Layer 4 of a small transformer language model trained on English Wikipedia (11 layers, counted from 0, width 64). Numbers have three digits each and are written without spaces.
In attention head 1, each number of a token's query or key is one row of weights dot the token's vector x. A token spreads its attention over itself and the tokens before it by the softmax of 0.177 times query dot key.
The model reads these tokens: "RT" ")" " party" " " "ve" "he" "ment" "ly" " denied" " the" " " "ac" "cus" "ations" " and" " " "su" "ed" " the" " " "ac" "cus" "ers" "." " The" " leaders" " of" " the" " " "2" "0" "0"

Query weights of the head. A number n stands for (n - 500) times 0.0028.
q0: 396389459548579337495412399362398566504714433665415388514700504441726489598511511438570356359419223670622369338585606504457495505496377628561534417601293726372532587563646453416392407604544570
q1: 639378591501502515627423367715636334465460468443620633435278466435462704339557356511617597687685318629381460527584469472436588296688330423648471498286431336641454472586319371361438472508523493
q2: 333748443510372522456568559414549689560716371459411414575456319505425593363351622451585598406588354790346462495615557628591605444619573678398408604538618338641301508503647441620464459512446391
q3: 642711372532620573517315428551421661347569449698523856313333383504397279194389451398490658759570449565786334623617257585429602415644474334553509383426294637511584577481572347639401401603427486
q4: 490392470478619383483717457620361458436565621454555769239320530743321705453458612610291482511390413615780443580477476384581514501512605234368504512480600462534370524522567506438476741556548417
q5: 571510343649680415329493699339455499581633573343432474640247533402434371422662606321245428531344865435423523562522542424646451539537740635530671607611580580441428585412393665495421563445268385
q6: 588438604419580501198487637859436411648344538251594427707529836726838459895587456752306749486435474674335548682244674684661504522579336382446762500508683257353297454869567499231305846021521628
q7: 718571366546690524435599074336463568500749588554577572418296585404431360382385357463536431589436565632742570541577469380538303464488482469415595670601423524459429675455473576523746366627500377
q8: 444541305511442574678354444353521547235597306620338274671356266253379573234489576288551224720533600247554524347719575533179485714626434564461523190440422761570533606297210334606469534582394265
q9: 723817617548590492452571436503612540513700425305519505539707455443609652694646447440523684422540411473494460295349628537452451409565462493434524411514442387398432400573464575520442554578554556
q10: 587448502300708392345344368715656605487451595645454533530610484554402387315361477416664444685627381631602336387549616543377445685358587549491625419572437422703594618581387402773481498385456312
q11: 338357575608177504317682712427642569613344527617388364472536667597637255722751565592257471241575659522443589345523496634394130682305722426566588432371417606525445707659577488375567643525534656
q12: 426624584616473559280612626530606357241436442362543411609823635609486643427655596647237437516476473597133444474247514644548646329619500426472510484449362207503449516681514563310596356410553613
q13: 484562572543378661637524579612813553587679352565594654292548448316368406502785334440240641501877608493738499334481535661446357518350593446504454680447476400475308604451523525711686436629419738
q14: 684522415293676429437505377432393675401468524547411548428346454604601633202377535544750507514531367570310439498361658516628343388538313325436586403576441407569473573586502462597631293512570474
q15: 615359601529516418590392463681601504617355494504518487569562526612610636483656524541740488395351427352474373497551731413508529710403591424651432496530654628564552318580479431332474420565523493
q16: 642576276553242839453434584864498383380426562481470243521404398423190559341566469318247573449569475281443425547279482611388441650501517386322554196421534406688464514498325326510417557380500315
q17: 534505390371508451510386424638624620574699585379530709234519465392621509119535598337477494589477568586519627617690526309379374650562623467392359737631517595639524459522388475553661590435300332
q18: 485441494467458557353691570752384589288482377515490601517351722463285665527597542367513641526726554655305705576639217479320570575652682413651692398336531407491316556475608448544484660552529491
q19: 305537521470526610378452582494616365449497532442634591717415545448690576584540543512620430568653422612444352557485599398426552436689471425528434704422340331436380456537694455542479504689502421
q20: 460630635406537606246458579505438401645307371512459499642274682575692088591387519515446336513653810624339757454466543310466514487588139563662581490242370334630488620571544584501451786388486546
q21: 264243608612555524601615586527244442500528533508717227671126543593498429642500407471259670350710487592569595350353476589515627448437409493447568434433423595413339316587747316362394345525596496
q22: 623545418405560543510246672293492464344389444333463670473418642428381570589426477684700410503380469462496435621492562750434533463603498574554420355486446355504536430530576612441488599631519406
q23: 462446481388509498559697360489396467386611455556444842478353555631323413334555421488272619659558369487588615583647230507693440433454577351460516438460634561514488536419512577583664490588505503
q24: 576392461500440333513448432534339514587664506369413508387593537437489646642602507320599470577503444423591442590686569272395524493458642458400409693714625556426521537415475493568452423442510665
q25: 604665467508711619411460692387865344428397563346514496563506378459597466747317448591476577518495541247449569670499534502641692542344385555581491322426612861606478327540552602413517309496297509
q26: 578265312410596441614204400279059347458655709541425280446806452359632461119400441255509428565435194378665308436687310396574548291601491494585551639757491563530665445579416408875299543564421562
q27: 498526509503446356560503648448613616475416486223407376495388638561475393532425475590603561266437590245364537516346535450648408684372560349449853475585554455386492383481401565551382716283543612
q28: 395521522633342503605543364454604359652750582525559503336577339326429752560521515597477381328294531538525510581730519524616523518505666557504359468454609485428596490423342579260754365592489463
q29: 598332769671445340530458497479652525598390522524231375597522568377550382583331452662522534539675607405575653409546601460550463444468425483720482668462540377538428686594466565438465436480370516
q30: 406566362470598604283306276498590478442371490651660480526460357631362366336501541402716222651414713230637312594719697393619452468561512713647566540445454425614696331312314547561596387331436292
q31: 448484659447692507464366680665578490576415547578491622524552484433521441428321483537388491440771551514555625511463368703672644535504470614549340336350401402531542447434579593620582530386536345

Key weights of the head. A number n stands for (n - 500) times 0.0034.
k0: 352672480591516404294592541309484503431544644502666602519700548664564562713473693676378497529346383456456312498571621447566486467565427705332429440520548589491632635541420598519537521627600589
k1: 510571541443408463456545424562678553594488440499531540314511510521508593416449365611373536450647572537516572511513355403424619402969471523501309480480560433501484793641640502441521507619589364
k2: 428542505666472602503374360455550680617522449546386492482422628325478451523452577434369548675601538627481468434395405510402424665364403399455574651544334479669538592550592456581541550547546459
k3: 577538530650490461322474613429469676630447562504364606419551400618491461490390425434625580613531573364552468517630567564506515371590530751378386567509294501383451634467427364433500613469474579
k4: 460350600454485474416451436548584668727561533531439452408430462536516427273463476570477513527587683470420493357639593645633500490280603602462495572446433482530502488616538511524652267585706309
k5: 544265400530566542475387527413302455501455544555500603438461655572445385472389569485506393346479811575409312566536560516500487513574539502446611531636527440515577523507521631608578409543445663
k6: 429397487447470499579588411495405478413418531587616539651532435486624385489522745480502497570507450677559447586410668530465558530532452325502503428505731559567561424535534801607432414563609438
k7: 439473400482459540434396472557303479515450581418392369371388409581510461478496532521703534404532302489556423646669623554493323389621454661618594599603354549450565559372464393477559525318367369
k8: 550517384657603384633399789162623643444402440298550627478387546617620490731446343497665388497537595323577493549431371422424529544513472580455592385344509552735506419411394340478778531522297452
k9: 466517513522569483508346475484455484370526451432462485496448619533553642672488524556355540475412304512385373577491466515306421541408500462510485389573487377333597280457577588343340444657620534
k10: 418507567436392350387462352431424631448447577540325584439471506478447545250464519550510402429500404444480572453512619672392625333481379539554334416461400645515526606438589341645582593583319434
k11: 525739458376558385491470497552283535450600599536618319581657611319598480629555561515617536410318556515481583464397579356506472518233416387548529523495617571476454492494438684542606358601569435
k12: 337504576324504529423614409435370271534501476574249535529511635548414706508599399492197452434599528544443410324511397540256729472686475408250372470566436333630441478607637759447504814735546513
k13: 467628400344531415504514399619403642557610571498643442407444584424504363368350537498456690455323428703558553559515471457517375467392535520449424527495820496311545387306399580563503387630396364
k14: 497602555440493406502261490513355634664470480639361594432585385363469635459541561556693375499600344552566449383726376599354476364709486614670421580633469557423534474385491505543616524530586433
k15: 599492611375405439450474588534668418398477412559506425628646433477535581388610517503524595465463517380381516513494321501438507486450713376599550403485520493505486488632378441501439425388530430
k16: 582513456443484527687508479444453531407496553395539516535426546542478530596477312403570371586399539411519524559464276660390517513076548424390520551364556533467508372424615560445536325556433231
k17: 551289546310364550434311443484521529536391534331491437377419458356364530363573394421613557472590474596474526448672457414408522610397560598606378575594432587567438659438282328582591409380497546
k18: 505552588492412612551566461664457504461279456672529418398436596542515396544521464535555550448482736470520409610475420347462541649536413443490440486341515385719414535406565382464478506341618444
k19: 396502517621404550473571413458327459452521409635523327573435601511453586536446627535416335345534544722622523626405399549635590512408620443417431388502470534372555513510520750575439533573628392
k20: 595318476530624429512588388313497681516576556347432660526669527429587542514633627402739444416518460663578360381298729320515430453487357544698564360445239275552544468614649543575492578494683676
k21: 604683465646530426429681479632526453277509590524659478530550560547501508669510760430360703507604474553473489479463425568562582487682576580276724459406575548548517451536373655374449263381522552
k22: 480543468488657521443403638542486547715374415421412505490447493532531656557493530480587388534405613527574471601382619484576538549699633434525501541508564368574421446418597486618390403501405435
k23: 592531466511382478504447482637542661714472422471532502316329375400372408339538510488671746528467592380571506651668579477518383471571431509543632726377562482518436621393397329435556606482431432
k24: 465309617432406478497538465455426498456412522439546483541476547398452382576486407484388555378455494378532474537533435458623491488282604507390479420566580473478598603572495330538491489443582622
k25: 569357505578708340472477483365802535669591570616314521445527428563472478476374389521454568430464471397607523595412176640561464450288548366489597628677474519655416598591404654420430494337346477
k26: 486392504526454437539511522408370345557554626472540614380493499599356533502485456538280488471487518503502483619576528574587602416829515646477375463452622515487604772545510316468492612689457689
k27: 359501508371638322527394465558482548501434549495550553613591499467517553728393649487748631398467525570466592417630590517479678573446524437721561503417604409496446244432527462527519334368506607
k28: 441466458587540593572505634567762352411594443392444352384594534541570508558499349623440504608469654478505515565423307440451370556539597462391485599620477633461543694585305524512470466480559324
k29: 567423562496568368548445423323504548558716563582452382485545442392604403474406576552402612381586541438371463423577550354546581479482372379595462327511475503459637483522629487661534541521371430
k30: 617369518461498461485607377440627412680496483433434525596429599522484362252501337574427368403495713535575560455538605543432546408676676561634642443552371614384416553390488374547608614484354419
k31: 501551461552559448380579451433670549494632481318443621356442440442521507343541551466570464556465601604438408411598560601536568478416497570351403477362400641456468475258535493552499471462439467

The vector x that enters this layer's attention at each token. A number n stands for (n - 500) times 0.0079.
0 "RT": 480612556524541498556677483503377471458496533464083468459442419420557424554537848425404692450415539615550456535613517554467554558227435301487556479532335551647545251455518722493456376490948360
1 ")": 506659575661593462541663468649401479453448454489269506480484448353583334518525760366459670545270556724516433647637535466387708425175446256519514503539239507670607222551369778454449382567796282
2 " party": 484607481635582437588648500526416486394446547428297581610432373330619464498457901432393636548341510694586438508593503441425548426200453310637429442604245425756688293532399756570320387561842253
3 " ": 512654557601500420528593496586437455299509513445304509508540427356569329460483913480404640488453580664512394609605532521413617398177408338589517533635314504750569205501347733395412396669834263
4 "ve": 518600453671520573548547455620449425381532495426296406468443454410623328560566952483448582476323542693569475505657477493478682427089431318521532428542274338704524323524400692646418456648807302
5 "he": 553587512683443484526547537549420533411506495549255376554381520404665419505517857426383650522340523684601506643684509420420553406093438360503507449459283424640680257533385759624403460650803239
6 "ment": 524643382660482504618588457559432498379483484528283455460466426301617484504461864372427662537302572644531486534694529456458639376123467322652594485535244447653681278552456735612292402553828284
7 "ly": 531600515680452515498530547602489513448584460626309498559400405322630378516473922522354614543323468566511462601646496431443715398139466345538547508490240397663664252564415661568316404574857240
8 " denied": 465600360698593515455615490598521365507526491488281529534400361388603452571451917454356526562438479663565476573618503479515665407131447251659467470519240484744667325525378642547300359555820326
9 " the": 451573524670453517375587502541557461459534638450308537537430397384538421499481868431414485558437559651461521655674488497408657427150487266516505534540257494685644290520350650491387320582937325
10 " ": 458614556609467441476598527591511468329499552407316485538542479389511349442471930453408543529486577674499424596623505527413607432120513311535514614566317511730606191443388625453439379659869325
11 "ac": 469592469644528480486512486553429452378556514424357472506506425336533369599513975463414626487372621580573599460651552543437711410074522217455584573516241347742509309497370625575440454626776311
12 "cus": 462564430624505399522543521573364436447580557466326488538431400331616431549548893481376525547306620555618501534721517539446686433108470235474653509445258384732652292543435681622372371634798299
13 "ations": 489556454690580464547537531587408472382540485449291481486476339325564425541520875407411531543259564613587446582712447508476717377160493281561648521482268480744693315444487680599409385545840228
14 " and": 488557490699451497407546498549493494403544485504303444496350442469624430536481920454436525617401567592601448605765448424431769403120506325530492466513280430673569272576417663488401442555869302
15 " ": 471600543629477439487559530574471419326514534428282489555497463415509379449479917466421542551501581654531417608662531533424633414103455290562560600575304511720546186495415610422396442690840316
16 "su": 463632521659481445539576594572390396419525531475334487560367426368582398490482900466478561456403566622596513540717453550492504431076406273486574457642239328750650274521418674611403445713734315
17 "ed": 479623457718527518513557523624479402429497495509274491504480373332548498524457909416418497584374547604506490564697532454481625373047416298530559577564286424663577338458424640613284478539866382
18 " the": 480574533687456499385583507532542482427537637463290538538443410389540447487496838423446464565423560619466529642670486501408660416134491286489520535564242483687625265538344626496389331596931356
19 " ": 475606560628473435479592534580500466317503560401299488535546484395513374435472904450429520536488582651501430599638504531420609429107507322527527620580309502730599181439390597453438391665863345
20 "ac": 473588473654538469488518491558424452376557512428339482508510427336528394585514942459426612486375619565570602471653543529441708408055529262455594577522228354751513298503368599580445455628780328
21 "cus": 466563434633513391522549527574354442443585556462312497530430401333611452538546858479385509547313620549615505539725511527452689433101477275481658516452239385741651283545430651624377373640801307
22 "ers": 503565481707613459529524495597393515416510471423316551536463344268537440545509862405419515518332525588561524570720478510469656384143466358512633513510209507681697250517439635586386388579876284
23 ".": 511572532659567520491639513594426538432515489452276488471488410422505481542482846480430540568411523643554483562686478417474696309110514329477541549418151551686574258577407650370363421624843374
24 " The": 459548552674443534415604456558478542420551621411257552523454423504535437463477792428465485606415565656513530644658462513415658414172503333506463582559187493676586227497324613483432361617921345
25 " leaders": 468577519713635505520560553564432527416515493447328560476401302335508439488492831358449509508335561651557499548626447458464587372233535354565567534588115510731731262468375670557456358633857313
26 " of": 567608429638454472500643593533505436456536534433275565445465488357556469534457906443445456557530565566518484567730491498426670379093538356605478501552239379677568275530369603499291407552882316
27 " the": 471582538702431510436589513525520495434515632447279543559436407377531474487512801421453472572448595600446544655667471509407657378161510308510527525574219473703575237532340589473423349609930347
28 " ": 466611556641466437494606541581485478327495544395295486531534489379506399428480870443428520537512595627494438598635491536412627410124523357541529619589282504754587171434377557450456406669865333
29 "2": 450629541705459506494687537551444467481443526416305489498476553453522469502429816450460546579427531583464472559640495475333545324079504359505505586599271460801612206460431605575470404674798264
30 "0": 436572506698463498495688555603460423478416570506246585572492487309574489461512797513457560553430533599498491604614473436399530342092464393482514646568295445745626154412430621592383387613808308
31 "0": 446573510714466491477704520617435457468438568500255588553482444319607495471495749532446567553434535604477470638599477482411579371086495424494526631551303424720682155359423647565354379594809290

Token 14 " and".
Which token does it look at most? 14 " and"

Token 9 " the".
Which token does it look at most, and with what share of its attention? 9 " the", with about 80%

Token 27 " the".
Which token does it look at most, and with what share of its attention? 27 " the", with about 40%

Token 12 "cus".
Which two tokens does it look at most, in order? 9 " the", 11 "ac"

Token 19 " ".
Which token does it look at most? 18 " the"

Token 21 "cus".
Which token does it look at most, and with what share of its attention? 18 " the", with about 60%

Token 31 "0".
Which two tokens does it look at most, in order? 27 " the", 24 " The"

Token 24 " The".
Which token does it look at most? 24 " The"

Token 16 "su".
Which token does it look at most? 11 "ac"

Token 13 "ations".
Which token does it look at most? 9 " the"

Token 28 " ".
Which token does it look at most? 27 " the"

Token 29 "2".
Which token does it look at most? 27 " the"

Token 22 "ers".
Which token does it look at most, and with what share of its attention? 18 " the", with about 80%

Token 20 "ac".
Which two tokens does it look at most, in order? 20 "ac", 11 "ac"

Token 15 " ".
Which token does it look at most? 14 " and"

Token 25 " leaders".
Which token does it look at most, and with what share of its attention? 24 " The", with about 90%

Token 30 "0".
Which token does it look at most? 27 " the"

Token 17 "ed".
Which token does it look at most? 14 " and"

Token 6 "ment".
Which token does it look at most? 0 "RT"

Token 10 " ".
Which token does it look at most? 9 " the"

Token 18 " the".
Which token does it look at most? 18 " the"

Token 23 ".".
Which token does it look at most? 23 "."